Layer 4 of a small transformer language model trained on English Wikipedia (10 layers, counted from 0, width 128).
A neuron's activation on a vector x is SiLU(gate . x) times (in . x), where the dot is the dot product.

Input weights of the MLP neurons that the questions are about. A number n stands for (n - 500) times 0.0014.
n78 gate: 630 661 572 489 302 419 428 431 657 875 592 553 519 463 481 539 273 411 526 586 335 469 313 556 443 588 447 592 417 484 458 392 442 485 646 545 766 439 448 415 590 390 459 500 433 678 345 299 636 537 481 587 576 563 516 541 584 479 231 360 316 508 379 474 581 596 508 635 423 765 500 522 582 500 427 390 549 383 912 329 749 545 694 516 537 552 519 262 664 349 574 347 398 598 422 450 356 733 466 813 575 523 444 365 644 325 471 432 466 650 695 455 670 523 459 534 632 470 578 322 586 511 705 613 437 549 445 661
n90 gate: 573 503 571 530 565 572 553 509 616 428 303 531 542 570 562 450 569 619 371 445 469 595 476 460 606 487 410 484 543 439 669 546 509 643 299 598 347 628 318 493 549 605 445 433 485 421 534 321 497 626 364 343 640 570 689 543 655 500 588 530 401 451 524 577 503 524 583 396 404 591 452 470 494 470 402 422 540 635 767 571 601 463 805 449 328 418 289 400 593 581 392 459 540 383 536 541 593 494 463 500 494 503 384 366 540 435 431 571 276 434 570 633 313 333 375 572 389 470 680 391 649 427 552 672 606 441 639 534
n192 gate: 585 470 457 749 748 630 470 666 765 838 373 560 360 338 469 363 469 407 461 342 616 665 500 608 706 623 818 714 647 590 452 611 483 760 389 762 706 382 450 421 757 530 581 311 666 164 500 543 560 546 517 478 465 432 473 514 570 504 603 648 752 448 630 212 530 331 280 568 588 338 609 542 390 334 518 631 384 466 440 417 375 682 475 594 420 423 361 557 570 449 441 487 630 420 580 535 331 381 295 561 676 585 598 684 391 563 424 457 379 387 573 435 631 283 453 177 327 615 440 470 150 781 432 862 437 634 373 440
n213 gate: 527 523 357 424 317 515 508 339 465 559 587 372 458 519 355 504 650 638 515 450 423 644 550 612 630 666 856 547 484 392 343 550 325 376 408 608 346 320 545 304 853 477 481 794 584 458 488 397 512 455 706 570 477 622 545 542 422 599 670 561 572 372 620 573 526 382 399 815 725 389 658 481 668 565 468 555 519 515 611 367 428 419 557 560 728 465 360 607 418 356 54 492 488 647 644 484 466 511 489 508 315 648 446 792 831 507 428 488 515 410 623 457 423 601 616 461 393 592 653 370 408 664 354 554 456 694 546 508
n322 gate: 493 503 479 524 567 575 588 359 590 390 408 646 315 335 624 578 543 628 671 541 323 482 670 528 518 610 585 433 507 525 472 486 477 656 680 531 427 542 585 305 593 717 531 602 593 373 416 700 667 541 417 402 405 572 441 345 532 206 407 722 486 385 611 521 565 572 456 476 537 479 656 408 462 534 543 584 531 552 424 581 288 640 544 486 722 593 612 344 581 463 524 776 556 633 616 532 561 620 493 277 451 399 541 856 223 305 408 570 361 605 413 574 438 479 660 348 536 565 700 521 593 335 414 451 485 469 644 545
n358 gate: 682 634 165 588 644 522 527 630 556 592 638 575 404 522 542 546 508 415 372 437 485 539 436 293 401 535 492 603 655 586 576 507 467 412 463 429 466 473 579 747 661 311 418 488 500 700 568 727 741 515 437 455 127 366 588 455 496 550 446 559 562 312 748 485 471 685 378 563 544 269 394 515 730 481 427 561 291 594 552 189 484 526 434 461 400 575 439 604 653 507 669 618 322 525 489 688 541 359 444 603 699 694 474 466 405 580 559 726 530 182 530 455 544 511 597 519 303 377 351 467 351 248 407 350 469 462 611 403
n376 gate: 835 475 589 263 684 314 491 397 534 621 487 470 337 542 595 530 634 543 653 366 416 702 711 572 668 587 607 474 530 690 474 458 308 463 572 525 437 285 832 253 420 278 642 288 575 559 649 395 356 587 668 555 560 798 617 671 723 528 585 550 558 462 516 89 239 508 504 614 591 685 591 397 366 336 470 560 703 318 433 389 355 419 310 592 492 302 671 686 560 430 479 336 649 657 367 643 583 609 521 375 462 254 298 631 491 475 429 428 369 612 479 560 482 709 623 569 504 626 962 621 403 550 378 559 451 355 621 610
n413 gate: 387 757 521 426 518 620 573 418 560 518 525 364 562 688 488 617 654 691 660 512 404 509 401 554 540 672 442 244 567 638 650 539 416 292 572 428 521 308 551 519 347 430 515 575 527 592 560 548 642 421 533 518 488 699 538 595 412 386 635 680 324 687 503 494 465 462 535 611 523 500 608 365 456 554 630 543 581 518 435 439 438 304 415 537 482 422 372 681 439 574 371 454 518 366 541 349 547 470 560 469 404 466 575 482 536 558 456 518 524 559 515 624 468 709 650 524 481 467 634 458 437 660 369 494 450 488 376 389
n433 gate: 457 438 346 518 548 343 732 596 645 645 541 547 396 637 500 418 403 369 617 511 653 519 511 617 589 586 607 648 584 367 578 356 335 369 482 270 228 356 801 653 289 496 439 588 554 486 485 533 654 532 428 793 500 370 624 635 356 483 719 425 743 632 652 485 400 640 477 467 475 388 603 674 720 442 545 496 576 690 493 356 504 324 550 549 389 402 658 530 574 464 425 611 577 261 525 881 543 622 467 559 657 677 340 478 360 560 532 573 391 607 475 596 492 456 722 463 549 612 634 471 496 514 457 317 366 434 543 515
n78 in: 492 492 364 310 582 375 402 516 627 539 646 546 412 538 622 544 441 338 725 377 473 520 404 543 311 457 508 751 687 359 484 576 381 368 485 519 454 661 586 604 558 383 366 326 649 481 426 393 566 734 374 317 492 672 676 622 512 555 423 299 545 574 545 705 663 371 694 350 511 423 684 598 290 745 444 477 527 403 416 137 540 516 402 608 546 412 371 326 406 545 458 469 617 538 519 658 621 576 630 614 384 740 346 512 379 586 534 729 334 587 353 527 675 500 261 869 460 634 366 298 504 309 377 655 581 593 694 527
n90 in: 602 627 683 564 413 436 608 577 490 542 374 579 717 483 804 504 666 496 742 479 562 454 538 441 757 535 510 395 535 353 647 613 483 601 356 538 545 419 536 552 500 559 606 468 374 428 406 394 541 635 561 670 710 555 902 477 427 569 579 341 578 483 560 434 389 592 529 500 477 592 399 678 367 497 656 252 576 503 514 552 414 486 806 386 358 401 232 514 514 605 507 405 535 368 510 518 578 401 503 504 490 564 572 404 469 323 740 552 466 403 669 281 358 385 562 549 454 490 575 507 343 323 586 417 612 392 503 462
n192 in: 345 473 542 364 281 554 551 331 473 829 434 338 505 550 528 585 434 396 426 262 725 677 665 431 575 340 747 566 519 510 425 505 696 442 537 592 684 514 461 540 514 301 468 423 459 678 458 450 398 676 577 315 467 454 192 199 785 224 535 722 293 560 531 371 297 595 389 390 451 765 675 545 650 459 462 626 316 726 719 756 305 611 392 424 368 500 556 651 566 604 383 556 333 309 437 859 346 645 427 505 228 266 725 500 761 527 545 384 283 464 601 165 811 565 689 317 661 194 409 573 715 145 646 454 558 542 378 353
n213 in: 564 282 470 285 768 748 611 592 564 350 581 591 343 601 504 605 334 651 523 526 575 531 436 386 546 713 684 339 344 413 311 541 562 493 500 530 617 346 648 422 639 549 511 520 493 384 447 567 409 629 466 565 684 444 572 562 508 442 435 463 618 534 393 209 367 347 524 406 301 324 301 581 515 226 543 703 587 348 410 278 625 652 478 465 318 346 527 682 396 441 437 431 569 500 630 372 478 246 451 458 606 465 376 673 771 309 493 417 341 644 458 702 261 637 462 500 500 553 387 276 631 668 455 401 409 652 507 564
n322 in: 453 439 210 702 583 433 778 483 486 503 461 238 476 412 479 542 405 489 783 439 390 461 466 558 560 567 796 476 628 303 510 503 563 416 459 637 702 507 395 578 579 427 592 500 673 697 624 585 314 530 449 503 396 680 507 556 441 487 418 379 329 390 527 534 598 372 593 623 560 510 340 483 554 561 560 507 507 459 554 448 567 307 359 464 676 568 587 444 542 366 564 413 462 399 564 426 642 266 558 587 569 180 507 445 327 510 645 600 527 349 664 562 619 670 534 626 511 663 647 490 670 581 660 648 450 452 510 544
n358 in: 397 548 516 358 419 371 439 569 627 390 529 392 299 492 447 373 398 479 584 504 572 475 296 512 573 873 395 427 528 679 390 599 515 477 468 568 516 435 572 491 536 423 813 513 603 536 291 365 641 414 239 766 561 349 496 225 610 496 374 469 473 657 531 644 68 330 684 436 562 365 309 570 595 504 381 804 468 592 528 674 289 548 867 496 461 536 565 582 577 453 257 520 440 303 299 508 370 536 861 687 768 562 596 472 367 566 425 311 572 246 536 500 470 391 464 602 574 464 409 544 496 445 413 616 559 460 429 536
n376 in: 580 741 707 297 369 488 561 229 448 723 653 642 317 440 640 371 657 666 532 420 565 639 508 411 570 744 730 570 696 559 566 568 566 421 754 447 460 278 547 443 540 529 720 411 336 456 581 396 459 484 552 439 516 255 595 601 459 600 376 365 595 614 701 350 361 632 610 572 441 805 260 354 580 480 542 570 363 561 504 345 366 366 480 622 612 367 549 475 821 631 179 393 700 226 564 488 758 544 532 344 447 500 436 347 516 520 353 382 609 607 342 467 735 610 536 434 475 861 596 424 388 636 508 541 466 512 639 544
n413 in: 481 484 359 404 520 551 711 576 322 613 736 428 564 565 626 460 603 346 444 636 435 497 279 624 580 500 530 334 464 469 444 510 531 570 529 376 393 507 666 496 412 612 661 517 513 565 385 645 327 621 664 539 540 519 573 770 483 376 428 417 577 333 319 464 506 628 442 694 538 435 620 347 468 603 352 487 532 647 426 312 551 529 640 760 372 649 635 577 487 586 299 377 553 610 526 533 356 522 626 599 493 709 581 503 572 592 564 510 520 624 256 523 500 579 520 652 631 461 639 371 396 610 490 451 340 549 494 464
n433 in: 665 430 433 533 425 442 583 402 493 451 617 504 420 585 432 413 443 466 489 356 363 616 326 522 424 481 628 606 388 311 587 504 403 337 644 455 570 353 520 564 482 519 441 566 269 456 507 338 429 507 460 549 319 592 346 682 413 394 603 329 609 481 529 545 533 120 709 382 489 434 471 659 687 566 405 579 637 459 401 361 569 511 634 615 650 315 553 591 225 518 475 496 758 455 409 238 372 441 456 210 630 669 253 356 320 421 631 284 403 645 378 395 363 343 355 432 466 253 581 452 666 676 493 459 702 436 321 482

Each question shows a token from some text and the vector x that enters the MLP there. A number n stands for (n - 500) times 0.0054.

"ome": 416 568 547 400 405 439 594 468 380 448 317 523 486 431 422 566 308 581 531 466 286 275 640 639 476 352 368 348 375 530 417 575 539 416 522 376 427 656 164 449 477 576 380 416 439 448 303 532 589 500 413 487 539 476 484 684 583 561 501 366 459 474 477 456 470 371 367 589 572 473 602 399 449 592 301 619 463 676 526 517 500 494 511 455 557 393 551 571 488 288 602 461 440 389 600 370 317 497 610 365 388 589 511 447 327 422 358 395 517 543 491 349 644 766 619 703 461 562 424 714 639 491 640 306 393 343 691 535
The neuron with the highest activation: n213

" |": 453 432 615 406 432 498 488 408 455 392 534 525 411 636 416 666 574 478 560 467 663 667 499 577 549 407 393 474 420 480 633 618 577 520 651 501 494 541 659 221 488 520 533 740 607 353 515 701 532 498 415 454 650 268 441 613 534 489 587 525 646 575 291 467 534 547 303 355 521 566 567 639 560 548 509 539 476 605 677 537 588 536 515 387 422 487 405 577 620 520 399 613 441 278 366 341 612 494 545 639 432 584 651 620 449 593 571 514 628 484 456 455 635 422 525 546 456 467 440 601 561 467 643 560 393 564 444 548
Which neuron fires most, and how strongly? n78, at about 0.29

" 30": 634 477 402 409 549 540 554 337 547 464 341 494 605 457 602 640 625 424 481 342 571 267 667 656 507 563 396 490 368 370 594 473 611 442 571 603 548 607 678 407 450 438 408 414 498 568 557 503 424 470 290 502 654 440 397 745 316 592 530 624 531 659 314 487 581 673 531 400 417 573 573 664 275 643 274 543 370 494 598 719 415 241 591 559 618 525 503 662 387 469 487 639 543 308 494 454 518 430 507 463 505 568 592 604 335 569 485 585 639 646 586 420 533 540 562 564 437 518 438 533 528 553 534 482 455 520 540 547
Which neuron fires most, and how strongly? n213, at about 0.33

" Qu": 670 631 483 392 357 332 504 330 331 498 672 497 446 299 566 572 302 504 512 483 547 314 572 485 435 410 441 347 455 464 506 372 630 340 463 533 429 454 452 510 566 566 408 589 493 637 515 558 426 442 439 483 530 514 508 596 502 789 587 449 359 706 437 444 569 624 527 533 549 624 761 531 529 417 390 436 287 543 529 714 484 515 335 598 536 413 528 646 621 430 389 760 465 261 607 394 404 527 723 644 592 703 295 596 449 526 549 515 543 538 352 611 504 386 472 549 407 522 352 600 468 517 510 513 434 488 598 587
The neuron with the highest activation: n90

" Den": 425 465 400 451 391 502 542 351 521 486 489 429 638 550 406 647 480 373 471 528 687 299 574 281 378 515 608 512 512 642 396 519 389 651 512 371 492 333 508 446 650 553 610 533 567 457 560 558 450 519 417 559 625 295 455 666 497 700 589 487 395 684 437 470 403 629 523 389 490 490 378 510 707 532 493 664 530 558 503 612 605 357 538 657 556 412 547 715 474 476 283 566 453 234 677 430 432 350 457 567 508 575 340 498 389 483 530 457 484 520 240 629 486 411 575 612 522 456 374 704 470 584 527 641 423 412 432 602
The neuron with the highest activation: n433

" Grand": 696 455 753 424 393 364 333 364 245 496 540 511 332 597 451 549 470 442 526 521 550 500 553 356 367 545 371 416 583 536 528 649 527 413 429 414 450 547 325 454 651 348 519 534 688 501 436 595 615 502 382 398 578 423 443 620 601 475 637 313 471 540 333 431 605 543 492 461 418 507 527 492 753 423 564 266 589 489 592 531 717 473 672 569 536 423 648 628 369 163 384 652 592 290 472 361 407 402 487 502 490 580 549 476 453 525 414 602 609 344 511 538 571 411 575 656 541 267 517 420 656 457 375 364 426 554 404 496
The three highest activations, in order: n322, n376, n358

" of": 528 677 605 488 503 490 522 535 674 467 524 500 469 500 498 452 590 472 525 511 524 718 442 522 420 314 480 447 454 528 521 614 543 388 378 559 566 510 434 237 655 469 430 601 436 479 640 593 409 705 314 460 477 471 402 733 344 504 491 694 307 579 331 603 513 382 588 575 491 651 479 556 523 581 596 421 702 444 693 681 705 690 544 568 496 494 486 439 397 416 450 476 366 332 632 400 344 380 402 744 376 595 464 399 557 548 563 446 592 524 384 293 545 403 520 554 517 564 486 475 483 567 479 523 429 583 418 474
The neuron with the highest activation: n78

" up": 551 665 514 540 575 582 397 473 458 492 307 786 554 516 579 637 481 448 432 341 422 606 635 732 391 459 487 180 354 437 444 545 544 510 458 403 416 537 551 320 544 450 351 655 446 492 452 534 355 580 489 417 709 426 388 620 517 640 553 472 460 354 572 534 602 443 433 388 371 525 488 480 405 483 600 409 641 423 476 581 595 531 479 497 508 501 483 450 585 406 470 619 339 234 352 441 448 512 507 518 402 486 694 627 423 713 543 584 473 407 461 530 735 582 430 583 483 405 392 408 475 615 302 592 409 597 369 477
The three highest activations, in order: n358, n433, n376

" provided": 475 557 465 356 474 572 503 518 439 451 271 370 427 580 598 592 540 535 384 488 435 673 536 611 421 365 408 403 465 479 476 601 536 498 420 325 480 626 614 387 525 519 399 698 509 470 522 869 418 453 520 496 565 510 405 433 367 743 449 396 582 632 548 596 383 472 347 579 491 434 561 544 528 531 505 492 427 546 492 631 624 503 594 645 533 583 594 515 587 604 391 524 330 202 463 412 463 410 476 608 507 419 512 478 583 544 544 443 647 419 414 500 491 621 450 587 393 645 317 788 659 649 439 594 405 290 460 627
The neuron with the highest activation: n78

" Pen": 588 502 746 241 480 537 412 422 456 519 549 595 330 463 485 617 458 313 504 583 589 509 422 359 305 356 461 274 296 427 541 583 601 440 370 575 575 571 374 613 667 552 510 607 577 468 716 527 610 453 345 589 451 453 457 593 598 731 669 286 484 461 445 543 629 514 608 464 598 550 410 628 674 563 575 394 522 578 574 556 517 514 356 570 604 555 393 654 519 447 337 573 485 247 602 300 386 436 511 519 338 556 470 542 311 508 500 584 539 510 341 617 572 589 487 481 478 395 400 531 506 482 446 562 462 456 645 479
Which neuron fires most, and how strongly? n192, at about 0.23

" its": 674 456 505 434 368 523 368 424 592 362 351 413 364 472 419 417 510 529 568 462 536 722 492 305 412 374 363 531 564 481 418 455 652 531 536 486 318 642 617 318 365 605 308 625 388 432 586 621 444 277 482 536 637 554 432 685 357 446 517 398 406 481 470 485 412 519 429 437 378 621 374 509 483 550 491 399 476 464 437 606 587 476 445 664 595 407 567 649 548 536 490 544 408 248 483 280 397 542 473 493 404 516 552 384 436 404 620 497 480 460 541 319 502 493 513 511 546 557 462 466 405 646 441 461 319 421 397 714
The neuron with the highest activation: n78

" the": 536 567 530 435 510 533 521 425 531 398 467 440 440 535 467 435 637 456 524 542 537 826 441 390 345 557 437 459 566 505 468 567 659 513 491 428 368 620 575 286 554 433 361 517 470 451 644 609 393 246 467 473 569 552 521 636 506 501 459 562 475 527 394 511 428 540 341 440 340 504 470 555 522 483 563 536 560 497 472 675 476 484 588 565 561 547 564 649 541 404 424 607 380 269 568 276 412 487 412 582 501 713 513 504 482 521 475 554 660 539 404 158 534 292 518 620 518 659 492 553 423 424 474 556 286 421 465 586
Which neuron fires most, and how strongly? n78, at about 0.31

"6": 635 492 491 566 549 594 503 321 274 370 493 456 248 493 670 638 403 507 551 446 509 506 560 589 431 376 519 454 531 516 493 645 631 519 479 427 452 685 490 348 439 492 514 717 480 591 454 558 487 333 378 387 711 490 404 757 556 592 542 261 551 403 422 320 470 526 285 379 641 478 509 490 273 540 431 571 377 479 425 559 476 438 574 580 500 210 522 545 483 432 537 621 468 426 511 465 431 494 509 487 439 458 547 709 417 487 587 394 570 592 541 489 828 470 549 675 413 480 246 702 667 657 568 569 498 646 474 369
The two highest activations, in order: n90, n358

" Northern": 521 457 580 584 519 483 412 426 468 417 590 452 632 544 536 564 492 433 567 449 526 418 420 370 362 568 232 477 368 614 381 564 515 702 312 365 529 537 519 391 542 654 599 426 494 468 508 701 405 570 279 526 598 563 400 758 571 652 452 502 613 697 446 461 598 582 417 513 534 563 604 616 667 539 519 505 482 585 537 642 566 453 419 637 615 624 404 618 436 475 398 558 491 235 705 374 546 498 531 560 370 551 545 398 421 584 468 468 464 352 522 327 577 458 482 695 414 452 448 492 576 460 280 420 359 404 464 441
The neuron with the highest activation: n213

",": 595 614 550 394 395 453 538 628 486 387 427 630 315 484 583 694 602 437 611 546 545 562 393 474 472 387 331 376 426 564 370 500 573 355 481 420 549 594 549 161 520 392 601 688 456 546 628 623 485 504 250 496 501 498 566 720 585 586 469 579 630 499 357 371 508 432 343 521 586 634 651 445 651 470 396 544 379 655 550 596 630 455 453 605 596 460 487 658 429 363 475 589 551 429 576 286 387 557 550 458 484 522 483 567 449 512 536 566 542 602 475 551 559 606 412 619 388 469 647 586 686 447 401 575 467 322 522 619
The neuron with the highest activation: n413

" Pacific": 569 481 593 257 517 472 455 474 441 355 559 414 333 533 423 631 567 376 547 460 561 419 342 342 367 557 362 482 495 484 432 717 675 504 416 461 382 564 423 443 653 570 554 492 675 530 609 617 498 557 228 487 580 515 368 843 767 586 508 456 697 583 401 507 607 525 513 525 532 553 677 601 574 459 495 377 470 480 545 704 538 464 347 568 494 453 570 715 460 305 414 491 383 324 615 378 476 445 541 544 414 545 572 328 323 576 371 518 526 650 587 425 523 493 497 655 415 360 548 481 473 499 486 504 458 569 483 364
The neuron with the highest activation: n413

"e": 727 671 535 509 459 388 474 679 648 330 533 741 609 537 546 438 489 420 440 463 533 366 547 512 471 521 613 436 501 505 305 505 742 450 411 449 388 675 365 300 664 529 575 483 533 573 487 723 442 595 262 366 654 513 388 693 355 539 625 283 528 698 406 572 633 325 565 371 405 543 566 423 506 467 535 423 712 454 503 598 532 539 525 611 565 293 448 603 421 432 436 616 406 407 545 448 296 468 597 568 464 464 299 517 494 465 511 466 567 554 608 203 522 626 479 430 409 473 535 508 485 463 489 631 509 482 353 519
The neuron with the highest activation: n376

"tic": 524 477 554 408 373 382 443 381 565 483 419 508 441 548 515 549 444 446 395 358 649 648 502 253 344 476 459 507 463 472 432 573 561 281 496 462 411 630 501 424 636 496 506 560 586 588 459 667 539 531 342 430 551 715 452 929 657 514 438 535 722 538 527 486 547 530 495 632 531 449 516 486 470 532 365 486 512 584 523 526 426 590 382 603 530 381 546 653 500 370 547 647 478 397 501 390 234 371 639 470 412 514 509 442 445 497 281 434 595 386 463 462 662 587 244 469 576 596 536 544 673 472 452 531 381 200 540 597
The neuron with the highest activation: n376

"=": 437 654 457 478 541 457 395 476 487 386 322 385 480 511 306 530 660 387 507 509 459 798 359 429 381 560 285 374 385 505 511 491 517 532 554 462 519 641 741 531 430 502 456 555 515 405 576 601 514 513 402 317 653 410 376 655 477 589 492 577 499 484 462 418 570 454 155 528 636 405 618 503 551 485 572 624 425 643 656 532 490 606 616 526 485 620 483 543 480 466 348 710 400 337 437 470 430 426 712 503 487 760 359 555 307 524 491 518 493 558 425 369 611 627 581 532 545 601 442 490 656 525 484 334 489 422 498 625
The neuron with the highest activation: n358

" but": 484 603 494 500 344 447 474 559 353 477 301 583 496 295 377 713 629 501 503 408 488 653 369 666 346 509 436 381 385 467 507 404 578 616 620 305 644 336 549 187 543 423 467 690 542 561 548 731 498 473 365 399 397 426 409 534 409 613 527 352 484 603 475 459 456 437 388 351 506 535 419 605 504 498 475 463 415 526 466 524 676 512 602 714 509 546 629 595 636 566 514 333 407 298 512 378 461 373 635 453 511 564 442 520 455 422 541 467 500 506 399 498 539 549 439 601 345 630 397 501 471 444 568 590 514 539 530 484
The two highest activations, in order: n192, n90

"ad": 623 612 597 540 450 520 599 552 332 475 332 605 522 595 652 731 564 356 546 356 509 375 560 821 479 551 450 504 516 529 517 465 498 603 534 599 241 671 400 409 510 489 560 600 556 420 449 559 402 621 333 402 334 440 440 612 535 609 472 192 665 489 589 424 615 384 443 415 621 446 512 626 472 562 654 610 495 429 493 549 506 505 421 482 353 207 696 538 515 383 541 719 304 349 446 394 600 537 554 528 352 367 475 605 473 449 583 418 509 458 642 276 690 704 646 486 439 639 361 460 615 453 422 500 411 537 482 546
The neuron with the highest activation: n322

" 1": 553 433 399 555 467 538 428 416 501 466 542 538 497 625 519 545 530 414 585 277 413 465 532 390 332 328 407 226 354 446 490 556 440 550 547 351 508 525 755 304 385 453 522 530 538 423 475 557 384 385 295 493 505 571 458 650 525 606 632 332 491 627 322 626 512 656 419 514 392 461 642 555 406 630 380 650 530 514 451 705 385 464 578 618 529 488 521 519 545 570 557 760 517 273 548 330 445 491 489 528 445 631 429 576 448 445 562 580 613 478 529 391 669 536 412 611 479 394 338 353 468 491 403 512 673 451 511 586
The neuron with the highest activation: n376

" Lou": 572 591 619 513 505 548 550 356 407 409 511 503 625 484 434 506 509 479 576 599 583 369 415 448 540 529 430 539 351 576 574 474 364 692 467 326 473 519 384 321 571 523 405 631 584 486 587 675 650 608 502 475 644 459 478 710 447 598 596 390 458 461 427 497 515 687 538 337 436 613 496 623 709 473 706 533 487 524 587 653 609 442 734 578 487 359 435 568 506 372 301 548 207 313 678 380 491 503 525 617 561 548 451 415 535 558 666 609 548 589 453 552 596 373 493 456 424 266 457 738 576 557 223 477 415 370 618 390
The neuron with the highest activation: n90

" ft": 388 684 447 610 293 497 518 474 491 491 287 437 340 572 539 653 391 417 597 449 483 301 569 420 471 457 507 331 426 376 519 503 346 412 510 489 406 627 591 431 463 528 318 595 360 402 618 512 429 422 225 515 574 345 440 766 456 695 492 346 601 466 532 557 488 385 402 431 534 548 733 545 305 433 491 443 481 339 485 582 522 568 456 553 476 438 449 632 686 663 506 496 491 263 462 337 421 582 451 571 275 401 603 604 494 412 489 367 379 527 603 448 537 474 422 530 409 592 415 566 618 523 599 651 361 552 609 448
The neuron with the highest activation: n358

"|": 416 515 450 596 378 485 480 484 603 462 471 420 430 521 527 603 723 460 592 389 495 751 445 498 333 500 313 455 510 565 447 550 477 480 597 383 510 456 689 295 446 515 584 455 469 342 514 486 457 502 353 380 530 484 395 671 388 484 610 473 439 572 400 431 463 520 361 458 477 537 595 552 594 490 641 640 477 525 690 587 712 494 572 426 553 535 445 530 567 565 391 622 522 193 497 438 422 511 659 457 497 747 352 449 411 516 634 399 597 630 362 346 567 494 518 557 514 531 442 465 595 614 459 399 382 642 533 533
The neuron with the highest activation: n433

"men": 421 516 614 405 641 497 559 466 384 562 298 510 456 517 575 634 612 493 549 447 499 585 596 358 488 467 396 481 454 663 561 486 538 653 510 588 361 591 391 571 681 393 591 647 663 483 349 684 582 566 466 412 569 511 476 658 531 622 358 176 562 596 508 375 478 497 511 613 685 660 307 560 485 620 579 555 345 534 689 554 426 496 670 635 441 409 594 683 435 262 498 571 625 367 507 603 452 510 562 560 560 577 673 592 260 382 397 548 710 484 581 357 618 640 634 509 556 221 552 508 460 498 461 436 354 682 540 568
Which neuron fires most, and how strongly? n358, at about 1.4

" 6": 548 596 420 485 524 734 574 367 525 377 415 509 525 506 637 473 358 447 556 515 509 456 442 559 389 343 491 391 546 418 419 636 501 541 623 503 471 465 592 395 437 450 460 442 544 613 618 583 316 416 270 501 627 478 432 693 386 493 560 375 453 521 317 458 514 621 451 379 530 426 387 498 208 606 516 626 418 490 542 636 501 392 564 652 579 410 543 465 621 509 485 634 521 157 606 488 502 497 320 529 508 592 540 609 337 466 553 580 456 610 475 362 666 567 620 566 538 554 323 310 526 494 437 587 541 453 492 481
The two highest activations, in order: n322, n413

" An": 550 480 513 502 465 556 483 397 552 466 446 561 534 640 513 630 554 585 638 357 678 503 617 495 379 493 290 407 346 525 530 478 448 607 504 432 474 576 538 394 547 489 463 566 479 531 332 562 338 216 426 510 598 411 509 565 453 612 561 383 413 500 484 528 392 623 397 463 470 536 453 497 634 413 520 562 608 548 524 622 547 585 683 838 484 334 441 738 394 507 441 612 278 221 614 469 606 386 505 491 606 579 396 340 383 409 509 575 610 512 357 510 529 696 408 356 559 659 343 476 443 506 641 407 399 561 580 594
The neuron with the highest activation: n78

"62": 514 517 439 716 462 505 566 464 312 415 578 430 448 607 475 588 772 314 573 425 556 387 496 497 398 383 412 386 402 424 437 583 597 424 238 649 601 586 621 352 643 475 571 482 565 426 547 557 548 385 309 448 585 417 372 708 459 719 656 477 660 579 347 271 609 400 309 470 493 514 688 529 439 639 553 491 364 510 448 590 541 315 624 655 472 392 418 635 412 410 574 588 557 460 499 487 500 464 597 482 353 428 452 671 607 542 657 448 496 532 481 540 744 415 463 639 415 658 488 673 555 514 493 620 393 532 584 358
The neuron with the highest activation: n358

"nt": 424 462 643 395 508 484 463 454 456 453 377 293 622 459 483 538 531 402 517 562 662 551 653 610 476 444 425 479 557 533 300 517 336 468 473 588 640 600 323 319 695 527 445 640 409 474 379 581 501 550 402 278 283 429 473 612 620 542 457 603 486 375 476 542 492 392 603 447 677 502 311 524 653 491 543 556 265 474 601 511 732 642 576 658 596 262 407 711 339 286 622 691 534 373 693 338 493 332 631 581 588 485 511 358 563 488 502 461 495 367 480 350 586 596 579 513 680 417 433 715 571 517 443 653 481 473 473 618
The neuron with the highest activation: n192

" E": 646 572 724 439 352 507 458 294 507 434 539 493 353 733 572 525 375 375 608 459 602 326 519 314 385 358 632 438 455 581 542 516 590 358 592 345 375 546 415 539 663 527 626 598 638 483 691 625 517 376 509 421 572 468 486 587 447 392 636 338 524 453 320 407 405 523 438 569 612 588 569 506 560 617 407 448 651 485 656 586 524 630 561 553 615 467 444 605 501 389 517 598 453 286 715 119 352 294 457 556 455 652 544 485 415 625 575 566 555 470 464 557 567 570 454 430 283 460 473 568 474 611 477 594 577 440 497 452
The neuron with the highest activation: n78

" Kansas": 349 342 502 386 329 457 522 234 546 494 636 488 500 489 481 627 541 437 497 639 656 508 440 443 434 533 447 543 420 451 411 509 640 344 592 464 534 496 485 357 625 499 443 466 582 196 620 704 514 523 468 442 624 454 475 735 482 661 667 429 714 722 469 372 597 567 410 446 444 523 506 607 549 383 644 405 327 533 523 649 463 417 562 696 566 629 309 689 491 402 305 411 287 350 624 326 501 560 489 448 645 546 518 509 500 565 602 605 394 382 426 390 535 371 389 521 493 471 400 651 570 651 483 541 426 421 390 407
The neuron with the highest activation: n213

"0": 546 457 440 506 452 545 564 411 414 392 455 503 421 601 677 706 536 316 666 438 578 250 528 453 451 466 530 519 508 495 543 626 518 485 495 508 382 722 566 435 479 471 473 461 492 508 518 493 541 441 118 398 741 496 425 694 504 540 482 389 635 517 398 359 449 562 374 399 572 492 609 507 434 702 232 674 433 460 507 721 400 324 575 420 589 484 454 568 498 596 534 682 493 338 475 407 641 569 530 507 546 456 618 661 361 613 449 485 516 710 604 378 692 533 536 684 412 585 481 731 561 570 411 611 428 535 582 531
Which neuron fires most, and how strongly? n322, at about 0.6

"-": 607 604 578 614 628 566 734 375 515 513 363 502 384 559 567 602 559 441 602 453 508 505 455 547 531 624 505 406 458 547 544 480 852 426 428 635 351 597 535 443 460 357 408 590 541 412 712 533 411 528 364 388 535 446 477 817 611 571 624 495 514 608 529 581 679 377 485 457 484 731 543 347 413 522 399 434 427 374 378 621 577 689 521 539 436 338 554 454 463 205 423 696 418 279 499 414 668 483 546 470 581 515 436 533 281 566 483 461 635 413 471 529 573 675 572 620 482 687 600 512 520 510 407 487 376 307 594 494
Which neuron fires most, and how strongly? n376, at about 3.3

" that": 481 508 413 556 404 444 560 663 528 495 321 355 715 445 334 525 575 502 496 682 413 695 456 528 388 353 410 362 497 505 456 423 582 632 504 389 574 489 608 253 716 416 541 619 482 475 441 713 399 453 477 423 557 559 389 549 362 657 473 509 498 521 425 519 382 495 397 389 507 601 470 620 557 444 490 561 474 524 564 622 514 583 639 710 470 601 506 523 566 752 704 593 477 276 645 320 470 464 496 425 545 529 481 505 363 491 755 433 661 404 533 444 540 384 514 607 459 663 339 488 580 516 371 516 460 379 474 455
The three highest activations, in order: n78, n376, n213

" from": 462 572 584 496 471 394 585 525 661 434 346 573 581 569 507 594 783 499 608 423 465 709 326 517 435 253 392 522 295 566 430 595 597 481 569 417 560 653 514 330 672 446 438 607 477 549 666 649 586 592 345 531 573 506 497 689 482 577 513 745 255 457 452 496 588 474 349 375 479 418 547 603 460 559 593 442 439 468 699 637 571 516 400 542 414 435 525 444 446 602 487 465 151 270 418 453 368 278 468 512 376 532 603 555 518 603 498 512 591 552 347 394 473 428 593 516 469 545 522 386 442 463 447 531 421 598 514 590
The neuron with the highest activation: n376